Layer 4 of a small transformer language model trained on English Wikipedia (9 layers, counted from 0, width 64).
A neuron's activation on a vector x is GELU(weights . x + bias), where the dot is the dot product.

Input weights of the MLP neurons that the questions are about. A number n stands for (n - 128) times 0.0053.
n7 (bias -0.052): 196, 204, 138, 164, 158, 141, 53, 72, 126, 103, 95, 81, 86, 90, 136, 99, 97, 183, 137, 129, 155, 121, 133, 114, 141, 93, 107, 128, 98, 138, 69, 137, 122, 136, 140, 187, 116, 93, 140, 128, 192, 146, 129, 155, 144, 221, 45, 139, 84, 167, 168, 59, 164, 147, 177, 191, 116, 105, 234, 123, 91, 138, 172, 183
n11 (bias 0.019): 96, 137, 121, 80, 167, 134, 139, 120, 143, 170, 92, 64, 126, 108, 135, 116, 129, 114, 150, 133, 117, 183, 141, 201, 157, 97, 108, 117, 151, 102, 124, 128, 102, 169, 120, 174, 132, 118, 154, 129, 171, 130, 149, 117, 118, 139, 109, 118, 196, 179, 121, 148, 175, 117, 143, 103, 98, 133, 152, 87, 142, 56, 118, 91
n15 (bias -0.011): 103, 130, 153, 167, 152, 105, 105, 138, 85, 114, 95, 126, 87, 148, 85, 105, 73, 120, 139, 159, 95, 172, 143, 101, 129, 160, 157, 97, 215, 143, 155, 98, 112, 144, 115, 102, 85, 152, 150, 158, 148, 86, 176, 115, 59, 137, 110, 122, 133, 118, 131, 154, 79, 138, 141, 116, 100, 171, 146, 124, 117, 190, 144, 122
n16 (bias -0.050): 165, 120, 64, 128, 145, 158, 158, 9, 133, 157, 154, 153, 157, 127, 44, 151, 124, 110, 145, 173, 206, 141, 103, 203, 142, 130, 99, 71, 96, 42, 167, 125, 111, 119, 109, 145, 115, 249, 82, 153, 138, 124, 89, 128, 177, 173, 156, 120, 168, 178, 152, 106, 136, 155, 170, 142, 81, 114, 85, 73, 119, 191, 55, 171
n18 (bias -0.002): 129, 190, 113, 110, 72, 83, 105, 116, 129, 115, 133, 125, 140, 100, 122, 115, 170, 144, 101, 116, 141, 94, 164, 155, 123, 130, 167, 165, 97, 103, 142, 141, 138, 167, 137, 109, 158, 124, 71, 124, 180, 132, 142, 117, 121, 136, 102, 94, 147, 96, 128, 131, 198, 178, 54, 180, 114, 88, 185, 183, 160, 157, 120, 128
n20 (bias -0.009): 156, 228, 153, 199, 116, 100, 103, 187, 99, 104, 169, 113, 138, 152, 157, 203, 112, 155, 134, 106, 155, 82, 94, 141, 98, 92, 160, 177, 110, 95, 72, 112, 154, 102, 117, 146, 109, 142, 115, 152, 120, 106, 128, 124, 104, 125, 114, 163, 153, 129, 164, 117, 153, 144, 200, 174, 50, 70, 136, 177, 129, 97, 114, 73
n32 (bias -0.028): 112, 66, 156, 136, 120, 91, 91, 110, 79, 72, 106, 91, 112, 132, 191, 158, 121, 131, 170, 227, 130, 201, 157, 95, 146, 86, 97, 159, 83, 155, 133, 121, 125, 173, 120, 161, 139, 186, 116, 155, 133, 152, 209, 135, 149, 197, 107, 114, 123, 106, 145, 129, 139, 53, 119, 138, 86, 150, 225, 112, 124, 131, 106, 115
n35 (bias 0.014): 159, 143, 114, 113, 116, 152, 75, 151, 125, 70, 146, 123, 99, 84, 63, 151, 127, 48, 61, 217, 120, 123, 149, 181, 212, 128, 76, 139, 110, 142, 152, 128, 148, 172, 155, 153, 85, 130, 159, 133, 176, 71, 157, 99, 115, 159, 83, 108, 134, 126, 97, 174, 141, 129, 131, 124, 96, 126, 126, 125, 195, 107, 85, 141
n36 (bias -0.046): 107, 108, 88, 120, 95, 123, 130, 145, 83, 124, 105, 114, 160, 111, 121, 145, 86, 138, 138, 119, 96, 109, 167, 210, 78, 116, 134, 117, 149, 146, 145, 183, 149, 164, 159, 123, 138, 119, 121, 139, 49, 155, 123, 154, 98, 214, 190, 165, 120, 147, 125, 149, 121, 63, 142, 130, 97, 136, 115, 186, 123, 141, 155, 130
n49 (bias -0.046): 130, 85, 199, 105, 147, 65, 144, 176, 120, 61, 130, 99, 95, 161, 117, 131, 126, 151, 155, 144, 141, 185, 125, 144, 155, 120, 137, 74, 216, 146, 125, 158, 202, 157, 134, 134, 108, 53, 98, 155, 110, 63, 195, 87, 104, 176, 109, 107, 98, 136, 85, 189, 140, 81, 121, 143, 145, 126, 123, 149, 153, 112, 127, 91
n50 (bias -0.035): 43, 193, 117, 168, 229, 140, 110, 120, 120, 113, 176, 119, 123, 94, 166, 122, 111, 180, 114, 90, 81, 187, 110, 177, 161, 190, 169, 117, 215, 106, 141, 115, 81, 80, 99, 135, 76, 98, 111, 127, 228, 43, 108, 93, 145, 103, 133, 183, 117, 99, 117, 101, 60, 156, 203, 166, 161, 117, 144, 142, 192, 205, 89, 118
n55 (bias -0.004): 132, 185, 108, 124, 169, 194, 63, 135, 88, 125, 111, 81, 140, 107, 127, 166, 119, 143, 116, 90, 169, 124, 77, 137, 119, 83, 87, 101, 137, 129, 141, 226, 115, 120, 190, 124, 159, 118, 168, 172, 116, 181, 135, 148, 150, 131, 207, 80, 144, 76, 115, 147, 107, 108, 113, 119, 121, 90, 189, 123, 122, 164, 193, 135
n64 (bias -0.024): 191, 103, 98, 77, 144, 127, 46, 135, 93, 107, 46, 131, 144, 125, 111, 163, 110, 123, 54, 145, 148, 136, 58, 175, 126, 181, 57, 118, 116, 155, 97, 175, 209, 142, 173, 106, 78, 110, 121, 83, 181, 130, 121, 148, 142, 125, 147, 89, 132, 79, 66, 135, 161, 163, 157, 154, 114, 121, 149, 193, 152, 158, 142, 162
n68 (bias -0.015): 175, 103, 194, 161, 134, 107, 130, 123, 137, 115, 183, 99, 126, 49, 227, 151, 48, 116, 107, 157, 166, 74, 87, 205, 188, 168, 51, 142, 93, 142, 96, 149, 151, 142, 154, 124, 118, 136, 208, 98, 122, 60, 130, 130, 93, 236, 116, 202, 104, 139, 156, 115, 128, 123, 104, 135, 134, 154, 124, 125, 154, 100, 48, 114
n81 (bias -0.017): 88, 135, 119, 134, 84, 132, 150, 169, 150, 144, 110, 95, 162, 79, 118, 158, 91, 181, 93, 27, 216, 116, 98, 136, 62, 57, 169, 161, 171, 115, 85, 145, 177, 155, 97, 156, 101, 156, 97, 71, 118, 104, 133, 143, 112, 165, 130, 138, 128, 91, 112, 138, 120, 131, 129, 122, 175, 109, 132, 130, 121, 175, 80, 157
n83 (bias -0.015): 112, 142, 154, 61, 145, 128, 156, 194, 105, 137, 97, 160, 114, 119, 144, 92, 165, 183, 124, 159, 196, 166, 139, 155, 112, 74, 104, 149, 157, 136, 111, 153, 178, 113, 96, 95, 111, 106, 115, 176, 79, 109, 208, 116, 182, 174, 130, 130, 88, 115, 111, 96, 134, 133, 98, 113, 67, 119, 129, 184, 115, 76, 112, 164
n84 (bias -0.025): 133, 117, 145, 139, 167, 146, 161, 116, 96, 98, 216, 159, 101, 81, 143, 111, 124, 155, 152, 69, 142, 168, 132, 115, 148, 126, 82, 137, 150, 99, 95, 85, 162, 89, 200, 105, 154, 72, 202, 190, 172, 75, 122, 182, 120, 90, 116, 110, 159, 75, 61, 127, 159, 121, 174, 137, 132, 151, 40, 84, 132, 87, 82, 135
n90 (bias 0.001): 167, 103, 125, 100, 128, 119, 99, 127, 156, 89, 157, 81, 127, 94, 123, 131, 143, 107, 136, 129, 132, 150, 66, 120, 117, 149, 133, 108, 88, 149, 116, 124, 78, 124, 181, 120, 97, 106, 188, 123, 171, 105, 99, 174, 211, 130, 122, 157, 136, 128, 113, 77, 55, 151, 114, 171, 83, 132, 155, 153, 130, 137, 128, 111
n100 (bias -0.019): 139, 171, 165, 113, 77, 112, 159, 174, 188, 146, 65, 142, 174, 134, 116, 150, 91, 85, 148, 147, 139, 133, 119, 158, 172, 110, 102, 149, 61, 98, 117, 152, 150, 162, 128, 147, 173, 128, 59, 136, 107, 104, 173, 184, 136, 149, 151, 153, 167, 64, 111, 150, 132, 53, 145, 201, 133, 140, 121, 86, 80, 14, 182, 211
n101 (bias -0.036): 173, 102, 86, 106, 155, 145, 130, 123, 140, 87, 120, 156, 196, 154, 126, 107, 110, 119, 155, 98, 109, 200, 59, 83, 174, 160, 60, 201, 106, 146, 125, 166, 155, 103, 169, 117, 139, 100, 147, 146, 113, 109, 184, 166, 152, 138, 143, 178, 156, 114, 91, 129, 164, 136, 166, 157, 146, 99, 141, 106, 105, 145, 185, 96
n105 (bias -0.015): 175, 135, 171, 58, 128, 101, 160, 187, 136, 119, 70, 140, 126, 66, 96, 122, 123, 133, 168, 48, 148, 156, 151, 99, 158, 87, 70, 167, 85, 89, 171, 145, 90, 126, 100, 161, 113, 79, 117, 153, 126, 120, 156, 107, 105, 157, 87, 160, 149, 108, 121, 114, 158, 118, 125, 170, 126, 99, 107, 152, 98, 82, 163, 144
n108 (bias -0.013): 99, 134, 103, 183, 181, 107, 130, 129, 181, 104, 138, 120, 127, 89, 141, 77, 132, 163, 177, 129, 159, 88, 141, 125, 126, 126, 29, 148, 120, 79, 85, 120, 130, 172, 88, 142, 162, 137, 196, 74, 117, 112, 125, 141, 115, 172, 123, 197, 71, 129, 181, 73, 192, 105, 127, 165, 142, 108, 187, 101, 118, 133, 118, 59
n113 (bias 0.011): 205, 141, 140, 130, 168, 117, 94, 129, 134, 133, 44, 168, 202, 151, 114, 207, 84, 69, 130, 159, 96, 71, 131, 132, 95, 147, 130, 168, 170, 149, 114, 108, 176, 196, 144, 87, 95, 211, 149, 188, 152, 156, 136, 120, 83, 119, 104, 163, 105, 124, 98, 44, 181, 117, 117, 114, 105, 108, 118, 118, 115, 116, 172, 129
n117 (bias -0.009): 78, 117, 145, 102, 169, 156, 189, 97, 116, 191, 105, 64, 146, 76, 180, 126, 107, 108, 118, 96, 185, 173, 82, 151, 150, 133, 82, 151, 128, 130, 137, 84, 108, 152, 134, 103, 75, 131, 121, 119, 122, 91, 154, 146, 141, 119, 121, 182, 151, 118, 74, 66, 120, 138, 104, 140, 33, 161, 113, 131, 96, 150, 97, 159
n118 (bias -0.065): 130, 112, 137, 113, 113, 143, 128, 110, 132, 167, 112, 158, 208, 178, 157, 122, 127, 156, 147, 110, 215, 143, 145, 110, 106, 66, 157, 153, 104, 114, 122, 133, 148, 141, 110, 64, 187, 145, 110, 93, 92, 156, 201, 153, 126, 142, 103, 124, 122, 108, 59, 102, 44, 37, 180, 130, 108, 51, 71, 92, 120, 136, 170, 134
n120 (bias -0.037): 73, 88, 160, 161, 188, 126, 143, 122, 59, 148, 136, 127, 187, 146, 132, 171, 112, 134, 133, 68, 139, 173, 106, 199, 104, 159, 168, 75, 137, 126, 102, 137, 109, 182, 122, 96, 154, 162, 127, 140, 151, 136, 118, 148, 136, 131, 165, 137, 125, 100, 113, 139, 86, 132, 127, 107, 103, 174, 71, 89, 98, 162, 134, 125
n121 (bias -0.051): 220, 140, 127, 199, 163, 124, 47, 133, 124, 149, 141, 146, 153, 148, 70, 110, 77, 100, 78, 89, 106, 144, 152, 165, 194, 153, 125, 131, 175, 96, 114, 118, 136, 140, 173, 84, 107, 106, 56, 114, 115, 135, 130, 153, 177, 171, 136, 130, 173, 50, 135, 114, 186, 177, 123, 146, 41, 99, 131, 122, 65, 122, 156, 106
n126 (bias -0.030): 215, 145, 133, 164, 100, 165, 172, 121, 133, 129, 130, 126, 131, 76, 117, 142, 144, 150, 122, 175, 211, 131, 144, 134, 162, 96, 100, 174, 118, 132, 150, 69, 181, 71, 119, 123, 86, 154, 81, 110, 85, 88, 137, 44, 128, 223, 149, 72, 132, 164, 99, 122, 166, 159, 156, 128, 125, 125, 75, 121, 131, 165, 68, 197
n127 (bias -0.069): 167, 172, 51, 75, 107, 123, 142, 83, 86, 156, 158, 140, 114, 105, 136, 167, 116, 114, 144, 132, 108, 107, 238, 172, 124, 132, 101, 157, 127, 82, 150, 64, 96, 131, 129, 133, 152, 182, 159, 108, 137, 77, 122, 122, 86, 134, 127, 179, 171, 123, 87, 164, 99, 102, 213, 110, 91, 192, 167, 108, 121, 193, 94, 184

Each question shows a token from some text and the vector x that enters the MLP there. A number n stands for (n - 128) times 0.026.

"and ": 149, 120, 156, 100, 124, 176, 67, 144, 115, 147, 161, 168, 157, 141, 127, 122, 71, 163, 221, 136, 127, 79, 95, 59, 100, 101, 122, 168, 133, 195, 129, 78, 148, 80, 96, 141, 159, 115, 117, 81, 90, 120, 88, 135, 174, 119, 92, 129, 154, 124, 101, 183, 165, 99, 96, 92, 161, 159, 80, 160, 118, 135, 145, 124
Which two neurons fire most, strongest first? n118, n101

"G": 97, 164, 144, 83, 108, 190, 57, 122, 147, 123, 153, 143, 129, 166, 128, 101, 99, 117, 210, 132, 127, 114, 68, 139, 159, 104, 128, 149, 153, 197, 211, 125, 121, 88, 104, 139, 133, 90, 144, 124, 96, 139, 53, 103, 137, 92, 105, 130, 170, 113, 169, 149, 153, 93, 35, 92, 134, 160, 116, 163, 84, 132, 166, 139
Which neuron lights up most? n55

"in ": 100, 106, 160, 137, 148, 157, 62, 70, 84, 111, 169, 141, 168, 139, 154, 123, 95, 139, 199, 168, 160, 125, 84, 103, 97, 127, 128, 148, 148, 203, 127, 95, 106, 76, 112, 179, 161, 103, 107, 69, 120, 114, 76, 130, 158, 129, 90, 150, 165, 135, 126, 173, 140, 85, 72, 101, 163, 197, 48, 151, 117, 131, 163, 131
Which three neurons fire most, strongest first? n120, n84, n68

"family ": 54, 123, 170, 91, 105, 171, 86, 92, 101, 158, 135, 155, 148, 157, 134, 163, 55, 144, 203, 152, 114, 106, 110, 144, 107, 110, 128, 149, 134, 206, 123, 120, 138, 97, 96, 163, 133, 158, 117, 69, 111, 103, 112, 125, 147, 88, 108, 137, 149, 112, 131, 156, 118, 66, 56, 84, 157, 186, 89, 201, 131, 127, 158, 172
Which neuron lights up most? n36

"200": 89, 156, 132, 113, 147, 162, 72, 123, 99, 133, 159, 156, 143, 175, 120, 146, 91, 125, 173, 181, 117, 72, 103, 99, 131, 128, 162, 167, 128, 199, 121, 101, 113, 111, 122, 159, 143, 102, 128, 43, 134, 160, 37, 83, 217, 129, 71, 159, 180, 109, 118, 126, 171, 122, 82, 77, 122, 153, 91, 133, 138, 107, 151, 133
Which two neurons fire most, strongest first? n113, n121

"ist": 92, 121, 156, 106, 130, 181, 54, 139, 134, 137, 147, 144, 138, 189, 62, 99, 138, 126, 208, 199, 129, 113, 83, 150, 113, 112, 144, 117, 138, 203, 149, 123, 107, 112, 64, 147, 134, 106, 115, 85, 106, 114, 54, 137, 145, 131, 99, 111, 176, 132, 130, 157, 163, 113, 75, 62, 139, 174, 65, 148, 137, 145, 166, 119
Which neuron lights up most? n15

"197": 86, 172, 127, 87, 130, 182, 79, 128, 100, 148, 177, 163, 148, 141, 133, 126, 110, 99, 181, 167, 100, 58, 100, 88, 131, 144, 177, 159, 137, 178, 126, 119, 107, 107, 100, 165, 137, 113, 115, 81, 131, 142, 67, 102, 199, 137, 61, 149, 193, 116, 114, 135, 167, 111, 86, 63, 113, 158, 62, 171, 129, 128, 144, 148
Which neuron lights up most? n113

"ack ": 83, 122, 176, 114, 134, 176, 90, 108, 102, 132, 181, 168, 142, 147, 101, 106, 116, 145, 219, 79, 150, 83, 91, 123, 122, 79, 134, 101, 157, 186, 132, 129, 118, 91, 67, 179, 118, 132, 129, 94, 123, 124, 79, 112, 149, 147, 109, 154, 157, 149, 88, 167, 154, 90, 64, 98, 141, 184, 82, 198, 103, 133, 152, 124
Which neuron fires most, and how strongly? n81, at about 1.1

"y ": 85, 107, 177, 120, 121, 165, 81, 115, 102, 155, 168, 133, 142, 146, 104, 102, 100, 163, 204, 106, 153, 120, 72, 156, 114, 110, 89, 121, 170, 209, 142, 80, 112, 104, 86, 198, 137, 113, 128, 107, 125, 101, 55, 117, 161, 135, 92, 147, 159, 128, 121, 147, 168, 93, 52, 87, 123, 182, 95, 180, 98, 152, 168, 155
Which neuron fires most, and how strongly? n117, at about 1.4

"career ": 85, 109, 173, 111, 124, 174, 68, 108, 87, 132, 180, 144, 148, 151, 135, 130, 69, 171, 207, 174, 103, 105, 118, 148, 101, 112, 152, 105, 120, 207, 101, 138, 112, 84, 118, 166, 137, 115, 112, 43, 126, 140, 64, 110, 156, 129, 110, 138, 141, 99, 120, 171, 149, 91, 75, 100, 123, 186, 70, 194, 152, 132, 140, 156
Which three neurons fire most, strongest first? n36, n120, n68

"played ": 81, 129, 194, 106, 137, 160, 87, 113, 97, 125, 161, 148, 135, 140, 180, 104, 97, 130, 224, 139, 135, 83, 62, 106, 114, 129, 137, 103, 148, 206, 128, 123, 123, 58, 116, 131, 130, 104, 109, 64, 124, 99, 64, 103, 154, 124, 95, 142, 153, 139, 158, 171, 162, 94, 110, 93, 163, 195, 75, 170, 138, 118, 158, 157
Which neuron fires most, and how strongly? n68, at about 1.1

"against ": 139, 116, 181, 109, 132, 167, 89, 94, 107, 128, 148, 130, 121, 172, 179, 130, 75, 178, 213, 174, 126, 107, 71, 98, 99, 133, 129, 142, 157, 204, 93, 96, 96, 79, 108, 150, 159, 114, 88, 76, 118, 117, 61, 114, 141, 127, 121, 151, 143, 99, 139, 170, 148, 78, 87, 86, 171, 193, 97, 167, 130, 139, 153, 99
Which neuron lights up most? n68

"F": 84, 174, 122, 64, 104, 196, 59, 146, 143, 135, 169, 171, 133, 152, 96, 116, 94, 139, 202, 151, 96, 102, 97, 119, 158, 62, 135, 172, 152, 216, 175, 114, 113, 95, 104, 149, 135, 107, 139, 94, 103, 122, 73, 133, 151, 87, 116, 133, 156, 150, 142, 146, 127, 109, 49, 114, 149, 162, 96, 145, 87, 125, 167, 105
Which neuron lights up most? n55

"other ": 103, 144, 195, 88, 139, 159, 62, 109, 108, 159, 157, 153, 152, 168, 136, 93, 82, 180, 194, 152, 129, 106, 56, 111, 114, 87, 82, 119, 165, 197, 118, 93, 140, 95, 103, 130, 143, 128, 113, 90, 112, 132, 51, 144, 174, 132, 95, 147, 166, 89, 137, 155, 135, 82, 60, 104, 170, 167, 113, 175, 130, 111, 170, 140
Which two neurons fire most, strongest first? n55, n83

"\"": 84, 154, 144, 109, 146, 140, 73, 115, 124, 130, 160, 141, 133, 181, 159, 93, 63, 175, 190, 162, 152, 96, 129, 97, 60, 94, 94, 169, 160, 202, 123, 82, 109, 72, 106, 172, 145, 131, 97, 114, 148, 120, 66, 101, 145, 112, 97, 133, 188, 110, 156, 162, 160, 137, 81, 119, 118, 139, 83, 157, 88, 167, 189, 100
Which neuron fires most, and how strongly? n20, at about 1.1

"for ": 117, 127, 171, 105, 125, 181, 65, 107, 98, 118, 166, 158, 152, 173, 169, 138, 54, 161, 214, 154, 126, 112, 73, 90, 112, 126, 126, 156, 132, 208, 102, 117, 99, 76, 114, 167, 157, 111, 76, 81, 107, 118, 61, 112, 139, 111, 102, 141, 159, 127, 111, 164, 156, 100, 90, 121, 150, 177, 84, 153, 137, 145, 154, 107
Which two neurons fire most, strongest first? n101, n20

":": 96, 168, 139, 106, 172, 149, 56, 146, 133, 130, 175, 151, 107, 106, 107, 80, 125, 115, 210, 147, 138, 52, 132, 109, 119, 107, 133, 137, 137, 190, 149, 110, 128, 94, 78, 152, 127, 150, 76, 90, 136, 99, 65, 113, 169, 112, 111, 155, 201, 149, 103, 138, 186, 102, 74, 100, 127, 131, 85, 164, 107, 168, 165, 160
Which neuron fires most, and how strongly? n126, at about 0.66

"adap": 78, 132, 174, 62, 163, 166, 97, 123, 109, 153, 157, 153, 135, 193, 103, 93, 79, 102, 172, 186, 161, 95, 56, 113, 129, 102, 133, 114, 145, 221, 116, 127, 119, 99, 109, 174, 138, 107, 147, 89, 154, 145, 26, 86, 150, 93, 123, 136, 182, 113, 125, 133, 161, 149, 97, 118, 132, 135, 60, 179, 103, 105, 157, 147
Which neuron lights up most? n64

"the ": 94, 135, 144, 83, 143, 157, 49, 132, 131, 147, 170, 149, 134, 140, 146, 86, 109, 176, 205, 171, 155, 121, 71, 94, 109, 113, 90, 145, 145, 223, 93, 64, 146, 84, 111, 159, 144, 115, 129, 79, 86, 118, 89, 144, 158, 108, 75, 158, 166, 129, 125, 154, 150, 115, 49, 112, 149, 141, 90, 171, 122, 138, 159, 136
Which neuron lights up most? n83

"ins": 107, 149, 157, 129, 143, 148, 53, 110, 107, 101, 176, 170, 139, 152, 83, 123, 118, 112, 187, 204, 127, 132, 74, 105, 98, 105, 121, 146, 167, 179, 181, 122, 133, 124, 84, 160, 151, 128, 89, 48, 107, 117, 62, 140, 146, 141, 104, 107, 165, 118, 136, 143, 152, 128, 57, 87, 142, 195, 35, 179, 120, 111, 169, 144
Which neuron fires most, and how strongly? n126, at about 0.37

". ": 116, 139, 150, 96, 147, 139, 83, 105, 142, 134, 168, 136, 134, 153, 135, 88, 59, 122, 210, 150, 146, 86, 131, 139, 132, 124, 130, 87, 134, 217, 105, 104, 125, 70, 79, 148, 174, 153, 86, 55, 134, 117, 109, 150, 171, 96, 64, 153, 158, 138, 104, 158, 186, 93, 99, 107, 144, 153, 102, 159, 107, 167, 157, 92
Which neuron lights up most? n108

"-": 106, 150, 116, 99, 150, 184, 47, 167, 114, 112, 159, 169, 120, 108, 103, 111, 117, 158, 202, 132, 168, 72, 109, 104, 128, 110, 92, 135, 135, 170, 180, 130, 139, 113, 102, 186, 174, 116, 108, 107, 164, 99, 65, 105, 185, 94, 96, 137, 182, 117, 89, 161, 176, 108, 51, 75, 144, 139, 113, 164, 119, 114, 115, 137
Which neuron lights up most? n55

"With ": 112, 155, 161, 84, 124, 151, 62, 107, 103, 121, 150, 122, 141, 142, 192, 109, 77, 120, 199, 118, 147, 119, 73, 93, 117, 92, 127, 133, 139, 217, 128, 107, 116, 93, 119, 188, 147, 137, 84, 121, 113, 121, 38, 119, 111, 125, 99, 166, 162, 142, 126, 183, 156, 90, 61, 138, 153, 207, 73, 161, 132, 145, 153, 119
Which neuron fires most, and how strongly? n68, at about 0.65

"she ": 81, 136, 213, 122, 125, 149, 77, 145, 122, 170, 142, 164, 120, 137, 124, 119, 98, 132, 209, 108, 124, 103, 122, 108, 123, 102, 92, 115, 145, 209, 92, 84, 95, 60, 112, 154, 119, 155, 105, 82, 115, 123, 82, 147, 184, 127, 83, 143, 168, 136, 126, 151, 128, 105, 55, 104, 181, 153, 67, 186, 130, 157, 167, 133
Which neuron lights up most? n81

"), ": 102, 115, 157, 115, 142, 172, 83, 119, 99, 97, 182, 160, 137, 140, 135, 86, 96, 159, 223, 153, 116, 65, 103, 114, 107, 114, 100, 150, 144, 201, 139, 107, 119, 83, 91, 190, 156, 138, 67, 76, 121, 123, 102, 111, 195, 84, 76, 139, 152, 127, 127, 141, 169, 109, 108, 103, 129, 160, 119, 173, 113, 166, 148, 120
Which neuron lights up most? n32

"Prof": 101, 150, 175, 64, 134, 201, 89, 105, 132, 149, 170, 143, 122, 166, 110, 116, 71, 72, 183, 160, 79, 120, 108, 108, 129, 108, 151, 158, 156, 197, 146, 131, 100, 73, 74, 183, 143, 114, 147, 81, 106, 129, 82, 93, 169, 78, 119, 129, 159, 141, 149, 160, 136, 105, 49, 123, 135, 185, 81, 179, 123, 118, 158, 119
Which neuron lights up most? n11

"because ": 136, 154, 201, 86, 102, 142, 77, 124, 121, 150, 138, 140, 138, 162, 133, 77, 72, 149, 198, 154, 137, 122, 87, 102, 138, 99, 86, 127, 156, 233, 95, 112, 112, 80, 88, 141, 155, 139, 115, 91, 84, 121, 53, 114, 164, 126, 67, 148, 152, 128, 123, 178, 148, 133, 92, 115, 182, 138, 81, 173, 153, 151, 152, 101
Which neuron lights up most? n49

"7": 99, 180, 135, 74, 116, 160, 31, 91, 109, 115, 184, 132, 158, 127, 90, 146, 108, 123, 191, 175, 137, 58, 107, 119, 151, 91, 150, 169, 145, 179, 166, 117, 130, 97, 126, 160, 145, 131, 76, 75, 142, 146, 74, 121, 176, 137, 91, 164, 163, 98, 113, 133, 150, 93, 81, 100, 143, 136, 69, 184, 157, 126, 172, 114
Which neuron fires most, and how strongly? n18, at about 1.3

", ": 89, 132, 161, 109, 127, 173, 78, 121, 106, 94, 187, 155, 155, 147, 121, 119, 81, 180, 218, 147, 126, 95, 96, 97, 123, 126, 146, 171, 132, 185, 137, 90, 113, 76, 84, 170, 146, 148, 100, 86, 145, 108, 98, 120, 183, 87, 81, 140, 153, 102, 103, 150, 172, 99, 94, 96, 137, 172, 68, 165, 98, 151, 129, 154
Which two neurons fire most, strongest first? n84, n50

"includes ": 96, 124, 183, 92, 121, 175, 78, 112, 99, 132, 163, 152, 135, 154, 171, 109, 64, 168, 220, 156, 111, 105, 66, 92, 111, 105, 126, 132, 142, 221, 107, 108, 122, 87, 109, 151, 129, 113, 78, 94, 121, 124, 51, 120, 140, 117, 93, 130, 143, 122, 139, 155, 180, 124, 91, 117, 161, 204, 89, 156, 115, 146, 156, 140
Which three neurons fire most, strongest first? n7, n84, n49

"In ": 104, 134, 177, 79, 112, 166, 63, 77, 124, 109, 161, 156, 160, 140, 168, 132, 56, 140, 194, 159, 169, 105, 114, 97, 146, 89, 141, 127, 144, 218, 102, 93, 106, 84, 136, 170, 146, 107, 113, 90, 114, 133, 63, 125, 124, 130, 82, 156, 171, 122, 111, 192, 155, 115, 77, 108, 146, 189, 97, 170, 89, 132, 123, 115
Which neuron fires most, and how strongly? n68, at about 1.3

"5": 122, 166, 118, 85, 132, 173, 62, 117, 119, 90, 166, 156, 146, 118, 67, 122, 106, 143, 185, 169, 126, 78, 104, 122, 155, 115, 118, 172, 168, 200, 179, 118, 142, 84, 115, 161, 149, 113, 71, 67, 131, 133, 46, 112, 180, 138, 106, 146, 180, 89, 118, 119, 172, 107, 44, 108, 120, 157, 108, 168, 127, 124, 158, 143
Which neuron lights up most? n121

"24": 132, 150, 113, 104, 98, 192, 60, 110, 112, 112, 201, 167, 141, 113, 107, 137, 107, 136, 192, 185, 126, 91, 108, 131, 150, 95, 158, 171, 158, 190, 148, 128, 99, 108, 113, 153, 149, 104, 94, 52, 134, 123, 48, 96, 150, 130, 83, 164, 180, 113, 98, 131, 179, 130, 66, 82, 122, 150, 101, 161, 129, 107, 157, 122
Which three neurons fire most, strongest first? n35, n18, n121

"ine": 92, 139, 159, 104, 145, 173, 63, 148, 116, 111, 196, 172, 108, 145, 79, 145, 100, 124, 195, 204, 135, 82, 80, 121, 87, 119, 132, 115, 171, 168, 163, 103, 127, 127, 85, 176, 145, 97, 91, 84, 114, 127, 50, 90, 168, 139, 84, 127, 148, 126, 110, 155, 173, 132, 61, 122, 141, 175, 65, 163, 119, 131, 156, 145
Which two neurons fire most, strongest first? n49, n35

"6": 105, 170, 110, 95, 126, 174, 59, 118, 120, 95, 186, 165, 133, 106, 80, 145, 107, 146, 194, 189, 145, 64, 123, 118, 152, 111, 140, 167, 146, 171, 170, 140, 117, 106, 119, 162, 141, 127, 68, 73, 147, 125, 38, 122, 162, 133, 103, 146, 176, 73, 102, 135, 161, 118, 55, 94, 132, 166, 93, 156, 149, 108, 144, 134
Which neuron fires most, and how strongly? n35, at about 1.8

"of ": 105, 130, 169, 91, 123, 163, 62, 104, 100, 122, 179, 141, 179, 172, 149, 124, 109, 147, 214, 142, 153, 108, 90, 103, 98, 110, 130, 174, 145, 203, 128, 92, 130, 84, 89, 153, 151, 130, 116, 105, 115, 119, 77, 111, 159, 130, 83, 131, 160, 113, 109, 173, 137, 68, 79, 108, 171, 194, 59, 157, 92, 124, 148, 116
Which neuron fires most, and how strongly? n118, at about 1.4

"ating ": 81, 139, 171, 95, 111, 159, 40, 98, 120, 121, 158, 147, 139, 148, 140, 148, 102, 152, 200, 131, 137, 108, 59, 122, 98, 100, 121, 125, 162, 226, 123, 130, 123, 104, 102, 187, 145, 99, 120, 78, 164, 104, 73, 104, 161, 130, 106, 148, 149, 130, 107, 154, 174, 60, 95, 108, 152, 183, 63, 156, 132, 142, 172, 115
Which neuron lights up most? n49

"growth ": 77, 132, 143, 94, 132, 165, 64, 140, 97, 133, 133, 177, 139, 155, 109, 128, 75, 172, 191, 120, 108, 106, 62, 150, 105, 133, 122, 96, 131, 223, 142, 121, 120, 82, 87, 171, 158, 113, 113, 70, 151, 108, 65, 89, 163, 132, 123, 166, 157, 129, 129, 130, 186, 99, 80, 98, 146, 174, 98, 189, 117, 99, 155, 170
Which neuron lights up most? n64

"\", ": 97, 134, 183, 131, 136, 155, 79, 125, 95, 87, 185, 151, 139, 154, 131, 81, 83, 141, 205, 142, 139, 71, 108, 104, 97, 127, 107, 142, 153, 203, 131, 94, 103, 86, 97, 191, 155, 145, 86, 78, 134, 126, 91, 121, 190, 82, 66, 151, 134, 139, 122, 124, 184, 107, 100, 102, 145, 153, 104, 165, 108, 175, 158, 137
Which three neurons fire most, strongest first? n7, n108, n50

"as ": 124, 116, 168, 108, 124, 179, 103, 132, 117, 120, 133, 142, 141, 154, 146, 102, 38, 154, 212, 154, 128, 95, 103, 74, 119, 92, 120, 150, 158, 212, 130, 83, 132, 73, 100, 157, 141, 113, 110, 79, 93, 111, 65, 138, 172, 105, 89, 154, 139, 135, 116, 158, 188, 122, 75, 127, 157, 168, 55, 156, 140, 146, 162, 123
Which neuron lights up most? n101